Layer 4 of a small transformer language model trained on English Wikipedia (9 layers, counted from 0, width 128).
A neuron's activation on a vector x is GELU(gate . x) times (in . x), where the dot is the dot product.

Input weights of the MLP neurons that the questions are about. A number n stands for (n - 500) times 0.0013.
n114 gate: 664 388 231 383 496 464 496 394 546 285 532 304 674 633 579 406 532 300 423 557 705 718 457 546 579 558 385 676 406 543 395 554 659 479 471 533 626 564 627 438 493 555 493 350 593 464 488 288 629 316 460 482 511 455 482 219 653 296 515 338 725 279 712 565 385 398 479 573 309 443 572 285 451 465 467 384 579 493 425 504 471 351 500 414 536 687 718 392 464 543 518 446 601 322 454 529 249 684 453 624 286 468 603 421 456 471 448 536 532 334 586 578 394 511 446 559 358 460 220 410 603 610 610 656 632 399 322 496
n119 gate: 274 496 531 528 486 588 500 552 534 443 444 598 415 426 503 366 601 717 357 612 563 469 348 441 598 639 442 679 656 479 468 518 783 629 496 421 366 570 589 597 617 436 715 475 493 587 521 461 458 433 450 739 348 640 429 361 661 714 733 553 365 468 782 324 595 536 399 507 518 434 514 518 486 717 468 639 577 662 490 616 464 717 482 707 500 539 605 412 577 578 482 461 560 667 605 440 447 631 351 586 692 376 521 697 560 606 662 423 668 698 749 490 614 253 451 475 400 554 605 514 299 518 434 589 353 341 518 528
n122 gate: 249 504 379 534 584 419 567 420 391 481 648 645 566 431 462 581 557 636 567 836 535 767 573 462 331 294 400 394 317 596 581 630 508 469 469 578 700 477 500 625 438 598 590 386 645 496 536 538 504 631 410 586 512 396 570 601 336 454 587 392 426 446 662 97 600 496 630 601 415 431 593 329 320 669 398 694 592 635 435 623 590 375 477 393 573 393 478 377 430 704 675 465 689 228 336 241 416 654 636 367 329 376 515 427 597 819 669 656 358 667 259 660 508 326 539 645 562 594 442 469 570 484 561 647 443 496 574 450
n137 gate: 615 559 402 412 673 552 572 555 663 268 504 386 489 530 401 359 375 451 455 801 493 496 481 428 301 451 657 605 761 463 481 618 422 662 568 383 407 552 619 481 463 665 650 519 272 614 679 570 548 615 572 373 444 575 613 312 566 437 481 300 298 437 670 426 611 384 507 231 485 386 329 493 378 507 338 504 478 489 599 485 500 575 485 434 566 408 575 515 527 485 243 385 637 679 603 444 290 444 530 511 425 116 536 873 478 374 689 529 647 445 621 566 567 455 600 549 478 658 445 548 218 523 661 463 621 441 414 481
n140 gate: 617 436 607 548 410 579 412 596 408 359 533 694 546 444 466 436 425 557 397 407 646 425 624 441 526 587 253 580 534 657 186 448 462 511 565 462 387 571 689 393 693 511 901 967 310 485 631 372 515 451 711 382 214 602 458 458 489 421 585 560 454 375 662 598 365 420 485 475 406 302 496 603 255 643 573 534 537 541 545 466 737 519 557 507 425 534 561 447 500 545 515 255 508 284 593 591 291 278 481 397 777 324 393 440 356 549 627 448 496 530 627 548 325 639 492 408 374 458 541 354 414 523 489 670 549 459 561 591
n143 gate: 401 558 375 626 514 779 437 536 532 596 486 359 202 493 507 730 482 643 585 493 249 746 442 461 536 412 514 415 588 638 712 699 361 587 714 500 533 402 269 470 522 603 352 389 478 370 636 551 692 599 374 437 361 563 552 577 457 612 387 288 625 405 522 478 631 574 554 366 544 493 379 404 447 596 419 272 718 558 432 347 567 621 308 504 533 660 584 525 460 569 280 595 533 529 417 401 272 624 757 618 496 400 403 471 529 391 422 345 623 668 467 536 644 482 591 563 533 707 467 671 583 400 356 577 529 402 673 694
n208 gate: 479 593 441 391 638 592 500 486 212 583 198 645 475 504 281 418 726 403 428 676 401 571 809 570 734 428 335 608 432 546 525 620 682 514 504 363 543 461 479 648 486 583 305 500 479 475 696 571 620 418 507 511 372 490 615 540 430 666 496 521 346 382 632 560 305 399 377 362 261 588 632 662 407 465 496 658 404 546 556 297 605 680 478 624 433 582 531 394 396 486 668 205 585 504 458 625 352 539 425 547 471 403 363 238 478 564 456 518 401 584 606 535 295 418 382 485 540 352 571 496 480 359 542 371 398 536 489 493
n299 gate: 469 631 462 535 707 374 320 503 276 511 458 493 511 496 468 571 413 500 629 619 592 503 528 572 402 386 520 590 383 549 326 546 518 370 543 618 521 388 408 582 560 468 457 593 727 469 560 567 697 319 565 735 461 360 386 504 538 833 402 702 514 489 384 549 560 679 465 384 426 409 677 589 555 517 400 457 433 383 486 606 407 521 400 402 356 504 470 648 214 694 418 447 627 774 552 284 496 440 560 382 489 510 403 356 440 563 381 660 816 621 500 437 489 482 567 518 689 758 384 454 450 550 771 599 353 606 528 397
n357 gate: 578 448 367 579 355 452 535 527 344 461 497 452 454 410 559 490 459 489 394 404 628 438 622 497 583 511 446 496 370 728 458 521 462 279 567 214 552 763 486 429 444 708 514 631 311 552 641 517 593 406 539 651 465 577 687 324 534 448 600 441 570 483 545 711 528 254 589 359 500 421 346 437 551 514 669 637 465 497 748 372 599 549 598 645 476 528 433 358 563 215 535 444 601 192 531 277 586 503 461 532 574 276 490 458 349 493 759 551 690 285 604 507 644 514 618 457 391 539 348 382 593 613 490 455 524 490 412 608
n379 gate: 656 560 491 522 622 619 519 370 678 586 621 481 687 478 481 383 625 490 609 422 384 575 522 475 516 475 588 526 395 459 402 447 516 609 564 532 613 710 595 513 310 532 609 478 587 528 588 421 566 475 577 366 456 445 465 551 718 362 678 500 570 617 311 503 412 525 540 393 459 313 690 589 595 497 455 662 528 664 329 623 497 325 653 541 632 243 352 575 537 305 506 453 695 513 659 351 403 503 490 586 659 469 571 563 659 377 352 416 503 401 541 472 589 431 393 404 408 446 403 585 389 612 602 687 581 450 465 399
n401 gate: 536 229 278 407 653 661 416 662 445 515 511 459 436 579 616 609 534 511 531 459 646 489 620 658 530 527 652 569 572 545 372 545 523 317 732 618 538 440 262 492 651 329 397 355 690 519 554 373 649 372 435 648 485 420 382 549 240 773 748 549 530 515 568 466 365 511 496 413 455 597 594 356 442 515 565 587 537 526 255 568 660 477 500 504 560 425 543 597 298 553 561 647 297 470 504 647 388 564 784 168 477 327 648 515 405 466 607 378 519 504 369 790 386 357 515 573 356 458 190 294 529 717 548 421 660 417 545 519
n437 gate: 543 568 396 382 721 456 497 607 380 552 322 277 503 592 317 500 334 576 635 459 510 490 466 690 568 528 381 296 596 473 438 297 562 517 323 375 398 368 582 566 332 365 673 493 344 584 503 558 520 370 858 476 558 243 562 497 497 588 380 493 768 397 548 388 422 469 460 454 630 595 647 562 696 567 486 256 619 592 378 493 666 410 476 486 571 442 624 415 525 534 383 452 364 472 500 335 517 630 610 292 617 573 567 425 517 551 531 389 524 778 425 517 428 572 288 378 497 656 432 568 416 507 608 514 591 538 500 442
n463 gate: 414 625 395 310 429 454 427 703 493 619 304 426 590 578 549 279 546 539 435 535 685 571 528 291 631 389 507 547 575 479 454 376 578 465 500 569 564 461 292 431 378 522 464 449 426 458 648 344 748 496 605 662 475 534 522 525 415 365 368 536 636 622 440 376 560 370 620 603 379 578 404 439 455 667 738 554 521 564 387 461 493 568 615 592 713 649 708 316 393 429 339 304 532 500 454 268 539 486 263 392 432 281 532 592 561 536 762 437 295 584 680 630 496 464 375 464 370 529 327 259 267 626 567 471 521 375 504 665
n484 gate: 632 510 438 569 705 434 697 471 578 366 680 467 517 497 490 440 493 550 412 556 643 319 423 438 404 597 600 527 460 404 460 523 607 791 544 483 423 483 590 402 570 466 520 412 431 599 638 500 497 380 554 406 427 407 564 274 688 530 551 323 289 349 467 397 381 554 345 490 503 325 607 416 552 552 665 443 639 580 474 487 524 487 483 345 576 523 398 281 503 423 564 413 487 651 628 396 417 467 440 439 611 376 507 493 453 434 663 372 427 412 540 191 658 587 323 303 571 676 282 570 516 544 477 339 757 583 309 627
n114 in: 445 311 569 417 427 340 387 582 428 371 358 567 483 560 510 473 643 707 428 560 584 337 319 411 490 490 685 722 564 557 544 563 473 430 551 565 436 413 358 541 679 408 449 497 497 713 557 597 557 564 401 368 567 393 684 490 424 624 690 318 476 591 325 329 406 758 483 305 503 517 446 592 373 516 612 419 400 480 447 601 486 381 385 420 416 356 539 547 534 692 361 621 507 314 387 321 640 403 453 462 442 352 569 470 402 654 747 460 390 556 417 247 388 520 497 596 497 599 543 329 519 732 440 405 537 315 426 517
n119 in: 430 638 312 643 357 601 456 599 468 496 351 386 471 626 507 428 546 595 339 743 766 443 482 302 719 485 375 482 449 313 518 389 681 668 409 419 395 626 616 533 322 752 314 408 557 407 427 565 500 547 199 329 478 549 442 369 482 636 537 569 496 591 550 464 568 522 443 486 626 418 478 405 377 821 624 405 601 493 593 496 595 493 412 658 450 364 524 356 533 341 649 385 612 649 461 435 579 828 460 548 576 475 273 435 671 489 437 272 643 539 611 643 573 565 352 338 537 522 640 468 527 500 496 656 582 543 275 442
n122 in: 324 473 154 374 408 527 674 401 255 250 652 538 785 411 393 376 626 410 535 420 558 466 399 689 562 496 407 355 695 450 535 512 636 462 398 335 512 458 481 320 465 571 124 382 577 404 549 589 523 415 827 316 558 623 668 390 381 538 277 430 438 379 438 627 300 723 374 407 361 561 341 383 474 579 508 687 635 450 508 481 461 398 473 423 519 404 211 724 454 531 282 457 473 434 332 624 585 566 547 590 508 440 485 542 387 616 445 458 612 679 508 320 516 527 330 646 367 673 404 723 467 512 443 500 239 434 547 379
n137 in: 454 627 443 605 449 367 326 500 603 690 544 615 651 565 402 664 290 555 472 551 435 645 459 801 486 393 437 191 662 334 565 517 606 605 545 358 558 656 466 445 469 445 427 573 442 409 384 514 548 360 754 441 497 526 427 662 625 408 803 438 462 538 425 500 537 465 564 563 627 578 623 410 736 540 462 603 568 363 409 589 621 728 465 531 497 452 615 544 385 582 407 572 323 366 436 733 476 357 445 465 466 570 318 517 369 626 395 524 524 430 588 277 472 544 350 423 697 334 364 575 425 400 379 414 446 387 442 510
n140 in: 320 562 604 370 453 308 288 393 695 434 557 619 504 453 511 529 428 717 481 439 278 471 230 493 544 522 518 326 430 558 526 486 350 478 666 452 551 525 324 548 471 600 515 774 312 475 420 147 417 526 170 467 672 401 393 496 659 485 305 460 327 573 358 395 427 622 543 606 628 655 595 371 365 571 567 574 584 409 453 536 615 548 625 438 714 576 444 555 523 482 474 431 635 606 504 379 587 555 746 530 522 578 403 333 357 657 519 680 522 647 413 749 452 376 412 310 411 622 540 391 604 459 442 610 424 321 706 368
n143 in: 530 517 551 559 476 573 514 452 595 366 576 317 286 340 507 559 597 458 766 500 347 535 503 558 597 574 396 341 591 531 479 573 472 486 567 337 542 334 482 390 686 458 504 666 624 576 580 472 635 503 383 324 517 530 546 412 645 659 522 388 549 454 497 392 451 571 579 352 657 310 308 472 303 486 666 556 788 741 548 462 564 475 518 479 653 417 450 594 538 577 370 573 730 686 593 448 458 350 588 454 602 551 428 757 405 357 390 400 545 277 524 500 613 395 720 393 712 677 479 632 666 401 311 395 569 434 683 367
n208 in: 482 416 557 500 670 475 582 443 316 445 428 367 500 486 396 351 738 595 541 493 645 590 551 461 395 643 514 463 496 439 277 720 384 529 515 518 925 384 705 548 431 489 518 408 536 460 500 428 316 438 552 430 416 511 625 654 371 431 459 576 427 358 456 725 511 404 399 626 358 478 588 295 659 553 485 262 775 580 292 609 441 713 706 746 572 482 646 565 507 362 518 482 460 529 540 394 612 340 537 670 529 681 597 348 822 293 641 629 605 496 442 410 427 391 489 589 463 511 561 543 552 555 683 580 576 478 595 701
n299 in: 316 519 549 508 500 455 624 395 656 604 661 564 515 462 504 546 715 512 361 658 18 643 606 645 598 477 452 465 255 443 825 610 420 315 334 597 656 598 588 805 267 531 519 554 654 733 484 291 625 466 763 615 542 423 461 423 598 383 520 389 734 462 496 591 610 623 466 489 607 632 412 462 478 307 469 442 424 504 470 549 512 515 596 576 451 443 547 492 517 466 454 546 386 377 635 637 481 671 600 430 443 307 444 394 466 819 403 444 583 455 485 459 631 557 664 477 542 539 708 561 424 604 253 358 308 603 554 271
n357 in: 370 627 531 521 553 405 475 486 297 482 521 696 632 518 549 606 472 528 342 427 609 486 482 445 496 553 493 393 671 661 419 475 684 406 511 282 458 623 305 386 812 729 275 521 619 632 560 525 402 489 618 422 542 360 529 397 406 577 602 602 607 316 447 409 384 664 639 459 313 503 514 397 226 459 529 521 296 532 535 391 786 674 340 560 437 391 645 454 429 690 553 613 493 610 619 507 409 362 674 521 528 741 524 472 454 574 493 643 367 503 500 622 450 539 673 450 336 493 328 809 453 464 549 553 514 345 390 613
n379 in: 665 519 560 468 676 446 530 481 585 555 452 341 701 455 503 391 522 422 899 580 433 624 484 528 471 461 559 448 445 363 513 567 365 404 419 595 484 490 432 353 393 702 406 490 589 516 456 478 430 413 516 532 333 578 562 399 481 500 440 581 571 471 410 599 500 536 618 310 690 583 703 377 747 472 458 513 426 616 436 638 399 451 380 551 676 362 241 545 579 577 613 474 423 675 484 516 439 471 361 523 743 585 566 606 665 474 467 579 494 554 599 500 585 539 291 408 503 415 378 446 393 666 757 500 363 487 451 481
n401 in: 580 276 438 518 548 604 500 595 489 519 515 640 492 470 518 455 777 308 553 555 366 725 355 569 626 410 277 489 402 348 414 493 519 411 515 530 507 567 747 508 193 742 508 765 559 419 487 578 474 418 564 820 463 482 681 557 600 656 611 500 308 373 515 522 530 451 338 453 675 574 466 221 504 464 330 523 519 601 552 463 474 425 654 396 296 552 518 548 442 496 736 642 627 553 430 725 615 548 316 526 455 234 680 273 579 541 352 537 607 617 652 297 707 381 560 698 504 610 329 444 528 666 555 474 385 586 609 421
n437 in: 517 504 455 365 535 385 518 558 432 578 290 548 648 643 458 671 206 479 315 469 395 452 371 565 563 592 412 493 651 302 258 393 486 486 596 436 378 448 444 358 486 341 613 425 230 745 503 455 535 304 521 352 752 369 539 472 403 358 608 490 570 166 570 490 350 740 486 527 640 486 710 507 524 384 415 486 493 577 396 570 592 623 599 410 535 563 600 559 681 329 395 304 538 426 662 346 458 444 405 500 718 578 531 538 553 402 664 407 337 476 469 552 535 577 664 582 419 582 486 465 400 585 421 612 580 441 518 296
n463 in: 510 764 696 538 549 374 532 355 397 624 690 490 316 437 458 777 441 546 575 517 374 510 567 425 458 330 497 450 345 497 602 444 588 622 486 575 826 451 666 585 507 475 269 439 569 510 527 462 584 352 368 270 395 679 599 454 424 497 666 528 511 394 496 490 573 539 632 320 377 389 528 542 268 346 276 394 619 549 535 399 454 468 578 493 605 497 453 500 538 447 260 286 539 493 386 500 483 556 549 525 560 394 483 650 627 542 443 448 723 607 410 431 808 391 504 268 614 689 542 521 610 365 317 426 514 647 376 384
n484 in: 641 470 656 421 507 421 297 246 487 590 703 395 517 761 516 470 461 513 446 539 579 526 570 497 418 681 426 500 393 381 420 579 434 605 550 443 553 566 733 557 490 359 513 429 493 585 635 487 507 490 487 611 493 356 463 178 559 533 415 596 350 330 527 374 424 490 484 333 530 493 487 453 735 380 345 370 338 566 507 613 446 503 738 510 421 490 376 503 669 450 557 540 503 684 523 543 615 407 437 500 540 380 604 464 577 520 439 431 500 477 391 343 802 669 434 453 534 490 460 543 506 255 363 357 753 321 483 397

Each question shows a token from some text and the vector x that enters the MLP there. A number n stands for (n - 500) times 0.0085.

" v": 488 595 433 508 442 587 481 371 483 361 446 596 524 492 447 522 529 416 496 545 514 538 527 506 393 543 546 603 551 419 440 535 390 553 422 427 558 443 521 531 597 555 490 498 445 467 168 538 459 501 550 435 474 488 526 494 451 575 581 444 484 541 630 618 471 442 546 385 465 433 534 528 617 266 408 528 508 552 573 516 429 380 358 443 475 542 466 626 699 472 542 462 609 511 370 468 429 400 515 549 517 523 472 537 483 460 485 511 476 420 694 389 549 556 414 506 499 335 433 532 452 478 351 504 524 436 496 604
Which two neurons fire most, strongest first? n137, n379

" |": 595 557 517 529 429 497 533 464 544 459 569 521 531 535 552 484 542 482 424 483 552 494 387 506 462 377 561 486 523 564 552 510 458 580 506 551 531 479 515 372 530 489 449 559 490 596 154 472 518 365 505 585 477 569 587 458 656 492 512 581 529 395 558 645 579 507 518 450 457 639 540 580 451 498 453 532 547 505 449 488 536 458 504 480 461 604 496 513 672 375 554 488 452 515 474 500 475 506 451 464 533 411 488 425 547 515 580 441 557 465 588 513 557 533 515 566 517 552 469 558 702 480 456 414 489 455 473 490
The neuron with the highest activation: n484

"ashi": 396 509 527 528 459 324 559 604 287 599 499 421 566 490 533 425 538 506 469 458 533 377 437 640 609 502 498 454 495 472 468 335 488 375 385 513 461 513 496 503 500 398 554 486 461 564 231 607 549 466 478 538 576 492 481 465 538 497 414 626 432 377 468 520 417 553 581 592 562 530 602 312 522 659 504 445 361 453 578 568 526 603 474 447 594 487 475 380 693 511 493 476 543 498 510 467 644 438 516 694 637 560 432 476 624 490 413 503 426 445 493 638 350 591 513 438 703 406 602 602 523 612 526 564 494 401 519 504
Which neuron fires most, and how strongly? n437, at about 5.5

" ": 598 547 479 411 406 497 492 389 500 540 473 522 564 548 546 619 492 507 539 583 559 514 469 469 506 456 452 541 482 430 552 563 505 609 491 490 507 500 503 513 662 496 407 527 520 607 95 565 506 509 505 500 499 574 510 472 496 562 536 560 525 482 581 527 496 541 421 411 531 556 496 540 485 416 389 495 673 502 455 621 549 442 470 509 408 478 508 539 668 461 502 560 474 517 544 528 432 577 326 364 572 496 439 564 461 454 400 469 543 526 494 422 478 360 451 491 552 603 499 546 468 431 493 363 567 491 475 458
Which neuron fires most, and how strongly? n119, at about 1.3

"ander": 498 532 618 527 472 455 517 559 340 460 530 454 556 418 471 479 538 559 430 439 489 471 524 528 732 432 481 435 427 524 373 438 511 532 543 425 632 502 690 421 471 533 410 531 460 519 269 454 562 587 572 390 526 500 507 520 535 578 453 498 442 311 671 546 380 546 452 587 564 554 562 633 574 611 646 595 462 609 440 482 537 543 613 437 539 561 447 314 737 391 440 471 574 384 562 409 432 484 485 460 545 616 410 460 611 357 495 613 557 434 496 529 315 458 615 589 453 475 508 493 484 517 545 570 632 436 588 442
The three highest activations, in order: n208, n437, n140

"b": 572 358 454 607 472 437 629 429 399 639 531 633 549 337 350 641 496 534 438 482 464 354 592 602 518 406 584 496 373 618 583 602 402 524 492 472 363 524 401 509 452 538 428 423 516 510 253 425 570 574 590 534 440 546 549 518 440 551 591 669 428 591 567 551 478 315 520 413 282 529 396 375 442 364 468 608 545 470 514 411 494 455 542 393 494 511 437 433 692 548 454 498 482 426 597 508 459 484 543 453 596 543 474 468 470 426 527 399 514 363 544 421 579 392 491 461 472 503 334 478 455 519 513 341 491 535 487 537
The neuron with the highest activation: n357

"00": 551 453 649 469 475 591 511 594 507 430 548 550 492 480 522 460 544 439 477 515 453 491 364 539 502 517 486 490 599 549 429 486 319 450 471 528 525 537 462 418 464 453 569 522 529 483 158 387 393 316 541 595 584 571 466 403 589 550 531 401 539 399 514 610 509 476 430 391 425 543 508 412 560 506 545 545 613 626 545 469 554 519 378 485 552 529 442 488 684 399 589 509 513 502 459 515 522 440 470 529 564 400 526 463 422 537 496 568 428 506 514 500 311 448 462 635 516 588 514 514 468 508 512 578 550 476 565 427
Which neuron fires most, and how strongly? n140, at about 2.3

" of": 603 318 402 424 468 452 596 479 543 448 495 502 511 437 483 474 599 540 384 443 565 500 622 444 486 529 616 531 470 594 544 564 492 533 459 579 598 536 657 508 632 542 516 424 523 417 188 473 457 573 477 462 537 628 523 475 556 552 454 541 506 607 434 470 437 539 529 581 419 367 359 473 598 496 538 477 467 637 567 524 592 482 585 374 469 505 554 449 626 502 642 533 596 482 539 454 471 521 360 580 525 576 471 423 536 557 542 425 480 419 492 488 495 576 521 534 385 554 405 495 623 517 560 615 576 560 463 545
Which neuron fires most, and how strongly? n114, at about 1.3

" would": 461 556 328 460 548 453 574 513 475 438 454 601 513 423 438 462 510 485 513 547 500 522 461 431 414 501 479 556 550 575 468 546 571 542 523 466 553 469 470 469 547 481 457 509 452 505 166 466 612 554 493 498 464 591 425 570 453 450 481 640 482 504 480 456 374 472 679 394 534 503 506 499 586 526 523 516 595 576 530 472 518 525 523 420 384 544 478 534 755 460 523 511 604 578 422 479 461 617 729 512 519 410 561 460 640 417 523 512 551 466 529 479 496 484 558 533 500 548 632 517 601 579 433 470 469 441 540 519
Which two neurons fire most, strongest first? n143, n122

"ren": 494 573 642 597 407 543 546 472 303 557 482 385 523 492 402 509 497 546 429 444 423 447 500 455 537 395 527 407 585 588 354 439 511 510 457 491 377 598 572 518 505 599 346 509 502 550 275 568 607 512 682 379 570 522 568 484 377 352 656 435 548 506 487 544 388 652 377 494 528 497 496 499 445 376 544 516 513 528 604 414 547 595 634 476 537 610 479 468 608 430 493 543 584 406 443 510 575 461 384 461 560 583 502 465 526 384 497 549 469 363 454 343 472 468 282 354 211 458 558 524 454 575 542 488 522 463 492 439
Which neuron fires most, and how strongly? n357, at about 3.8

"um": 539 316 608 505 673 434 585 521 607 643 453 692 667 483 439 416 436 417 486 549 617 502 402 428 495 491 596 459 560 485 498 636 478 387 400 398 458 460 531 559 416 409 516 558 385 619 218 588 458 602 475 565 443 488 477 399 452 588 410 553 625 441 583 596 627 405 419 640 506 600 566 407 464 630 521 459 455 406 522 449 555 429 463 602 432 526 396 487 542 514 426 489 428 447 439 520 534 534 533 668 321 544 384 597 396 470 549 590 481 499 545 527 495 659 535 381 505 509 520 485 507 585 457 523 449 555 519 527
The neuron with the highest activation: n463

" Bol": 715 361 463 552 530 518 469 498 416 512 607 481 471 442 411 636 417 431 494 444 502 449 476 556 518 564 504 504 531 382 422 494 549 660 536 457 409 532 472 361 414 556 372 479 559 557 235 561 559 545 489 381 447 485 488 621 621 458 507 642 573 344 638 461 390 663 381 473 493 593 501 561 561 526 439 630 473 534 479 498 460 488 503 541 595 425 487 498 749 522 447 452 424 418 632 479 443 491 469 414 530 563 616 639 623 419 449 470 434 428 691 482 464 504 483 434 567 448 609 501 498 478 471 482 610 476 329 564
The neuron with the highest activation: n379

" Muslim": 478 523 487 537 469 507 519 469 525 491 501 516 463 562 493 544 515 473 591 397 379 517 436 440 497 521 438 526 622 427 579 513 514 527 445 489 410 436 652 452 377 471 617 441 411 544 191 523 541 559 306 398 486 584 531 581 458 536 486 368 460 469 564 536 380 664 582 484 578 439 563 377 554 607 543 339 480 526 552 637 526 599 468 515 460 551 382 469 650 492 615 524 505 593 651 313 482 478 483 507 465 560 486 656 429 623 645 415 407 417 532 536 613 562 464 466 510 445 464 534 522 494 565 422 501 431 463 600
The three highest activations, in order: n119, n484, n143

" to": 512 488 353 466 537 525 620 507 424 476 444 556 498 473 443 439 514 445 546 515 451 525 497 491 472 543 532 560 574 624 434 511 547 514 451 477 553 433 440 468 610 499 475 470 443 478 153 508 554 568 564 516 413 561 463 512 415 478 562 512 472 498 411 460 463 557 550 367 501 482 442 513 603 525 511 431 582 552 498 428 471 509 394 428 339 397 421 538 699 453 495 504 524 549 398 477 431 564 634 437 545 468 509 511 608 430 516 511 506 461 496 469 442 470 502 509 561 513 571 469 690 493 490 502 487 471 536 612
Which neuron fires most, and how strongly? n143, at about 1.5

" a": 477 479 388 476 518 487 504 518 423 488 476 541 479 445 536 540 544 498 540 527 479 540 501 570 444 473 491 502 544 499 393 471 509 594 454 546 543 539 475 458 421 478 495 516 476 336 69 476 546 523 514 522 381 538 461 524 504 520 505 510 460 492 489 491 479 468 365 442 480 525 528 471 591 472 512 423 525 491 513 512 498 502 481 487 474 537 504 515 651 523 482 457 516 507 470 472 529 502 527 457 435 514 444 530 570 504 523 494 513 463 498 435 444 470 473 500 459 484 502 504 703 479 490 469 480 493 481 535
The neuron with the highest activation: n357

"|": 452 508 439 483 539 483 497 499 463 451 477 552 471 512 550 520 535 514 510 514 470 538 520 571 427 485 502 508 495 526 389 481 504 631 502 560 515 549 469 475 408 505 518 523 488 368 53 479 512 511 474 520 405 548 473 515 524 514 510 524 458 495 493 464 505 466 376 448 457 541 496 470 590 489 489 403 496 476 492 494 506 504 472 470 515 501 527 504 651 485 483 473 539 503 448 483 562 507 499 464 408 502 470 485 587 511 520 522 503 464 467 434 484 498 477 531 468 508 492 494 687 482 501 534 520 486 511 516
Which neuron fires most, and how strongly? n357, at about 0.27

" Arch": 741 357 472 414 500 509 491 490 563 565 475 650 476 541 508 470 390 325 562 645 433 461 614 654 564 388 417 517 485 563 532 486 281 516 427 490 484 429 391 530 326 421 475 403 414 533 259 525 384 491 510 425 494 509 502 495 465 698 373 530 310 505 558 412 486 517 520 506 468 437 472 485 503 395 582 519 397 581 457 473 509 530 630 394 498 482 451 632 651 448 572 521 504 533 620 425 529 521 494 581 485 525 628 535 588 378 453 423 473 493 609 448 565 606 368 503 466 547 379 462 439 494 638 475 574 515 466 531
The three highest activations, in order: n379, n484, n437

"ty": 429 544 474 525 398 514 515 531 544 518 579 598 581 451 486 453 563 533 414 510 437 500 518 341 441 613 396 466 573 480 418 433 493 469 471 520 448 527 420 565 330 516 479 566 491 520 188 560 670 649 437 654 556 504 556 594 512 671 455 522 563 426 549 558 414 529 454 512 581 445 496 499 569 689 511 516 501 612 531 528 378 496 482 341 392 599 387 465 713 466 533 389 745 505 506 526 390 484 586 274 541 549 536 570 391 427 489 506 589 492 582 444 501 513 542 558 527 473 589 556 458 488 450 605 444 491 592 544
Which two neurons fire most, strongest first? n119, n140

"ally": 220 371 553 560 501 542 455 491 395 492 497 545 508 550 443 559 566 489 532 514 469 628 443 435 504 470 427 455 505 450 574 515 472 445 534 495 436 419 473 392 402 460 429 498 515 513 183 584 558 518 492 575 451 540 558 398 353 665 526 521 495 463 445 484 513 595 494 363 550 496 413 528 504 606 642 369 642 528 608 523 539 588 476 512 419 453 309 446 629 434 526 490 667 531 593 449 656 398 648 515 625 491 506 487 486 526 474 562 543 511 562 507 491 508 547 468 614 473 532 553 556 443 539 533 436 448 532 559
The three highest activations, in order: n143, n119, n122

" (": 600 394 355 552 484 464 560 529 688 460 364 420 545 562 586 450 572 461 400 518 644 558 572 540 480 536 529 579 473 491 533 567 396 526 497 550 575 536 573 617 526 562 534 477 528 514 185 424 516 410 477 556 516 558 564 379 440 395 381 564 491 608 638 525 409 497 509 538 524 628 509 553 548 461 522 527 413 477 474 433 475 584 574 526 406 570 494 560 567 446 555 587 563 569 478 554 606 456 403 615 591 465 481 485 430 445 495 564 430 447 462 524 503 475 443 578 568 438 745 474 629 452 437 534 460 455 533 519
Which neuron fires most, and how strongly? n463, at about 0.44

" qualified": 563 536 461 484 450 365 438 389 569 380 595 454 587 445 488 610 572 618 552 456 516 496 451 441 445 571 513 431 510 494 606 568 521 561 613 500 535 464 552 513 556 539 467 521 606 495 189 556 461 493 486 407 413 632 489 600 534 410 506 390 550 413 480 433 512 497 467 485 585 652 471 416 529 584 374 442 670 499 607 415 663 644 543 561 487 554 455 490 719 416 611 471 530 506 477 495 419 537 550 528 489 523 537 411 521 464 473 491 585 506 580 579 592 539 493 610 527 396 562 517 530 577 561 399 380 462 479 439
Which neuron fires most, and how strongly? n143, at about 0.95

"w": 463 410 596 526 371 395 561 504 362 493 406 514 502 516 454 585 502 543 424 568 521 463 476 516 587 592 533 495 435 705 382 574 545 452 528 513 406 586 514 588 500 501 460 488 495 591 267 477 460 399 525 566 446 440 640 556 450 472 464 474 617 462 526 567 529 599 301 553 580 618 541 443 394 359 511 562 433 471 536 449 478 611 397 380 621 447 475 610 642 607 595 475 614 450 430 434 536 638 690 498 506 535 567 560 534 485 325 680 513 311 431 412 498 308 538 474 440 441 685 457 429 617 456 473 532 478 554 493
The neuron with the highest activation: n357

"4": 561 588 720 425 482 438 548 509 421 493 602 624 603 444 512 503 577 570 492 455 612 471 462 505 591 458 636 400 476 392 618 658 428 482 488 572 562 527 497 393 583 520 456 582 548 559 210 614 473 464 591 481 505 616 553 507 407 591 403 413 532 441 380 649 532 455 531 467 358 597 530 612 490 556 572 444 550 518 435 545 561 344 501 506 590 610 555 484 585 434 539 565 498 519 390 464 568 534 405 517 564 481 495 451 453 441 466 504 546 449 587 586 571 518 531 414 508 524 558 558 536 524 539 520 481 562 469 398
The neuron with the highest activation: n437

" pm": 543 509 539 541 340 500 478 490 431 471 580 590 523 531 525 432 633 434 434 501 585 388 255 553 538 364 529 496 554 532 404 632 367 604 533 681 549 527 465 425 430 486 547 512 503 462 258 465 465 263 509 594 503 615 536 512 666 561 558 331 520 369 492 598 506 492 466 372 296 571 552 483 529 571 575 597 531 483 518 476 574 503 431 477 483 651 420 635 606 455 555 486 567 490 495 473 520 406 498 487 510 444 489 424 643 486 587 383 528 448 543 583 533 636 532 542 458 534 622 569 526 563 446 656 492 423 494 504
The three highest activations, in order: n140, n114, n119

"om": 546 445 580 589 484 506 500 527 650 641 620 539 698 432 498 432 559 556 335 529 529 328 423 427 686 444 531 464 614 602 421 602 422 490 496 476 569 443 631 492 501 513 559 610 476 581 291 446 748 623 377 511 630 509 532 582 456 463 531 449 552 416 588 527 212 488 484 632 690 547 556 558 477 520 517 453 508 576 472 477 612 461 605 524 553 654 396 461 427 379 476 414 550 468 460 589 650 429 441 468 446 611 591 442 343 440 482 453 519 405 514 477 509 582 456 455 466 467 524 519 511 577 508 620 433 451 434 420
The neuron with the highest activation: n140

" from": 556 414 415 475 440 444 593 439 593 539 520 495 508 519 509 436 671 454 525 485 475 554 498 410 422 543 518 598 569 580 472 625 483 494 529 430 679 481 623 521 587 480 441 458 557 450 159 597 431 489 488 447 440 591 575 456 473 479 410 446 556 530 453 443 471 530 577 541 429 475 479 414 599 358 591 498 635 523 581 409 466 529 431 419 457 378 503 477 535 495 531 553 346 438 513 405 495 445 440 522 572 512 467 558 523 559 417 433 508 489 499 456 508 631 501 547 434 471 526 560 663 445 525 552 373 511 481 536
The three highest activations, in order: n114, n140, n437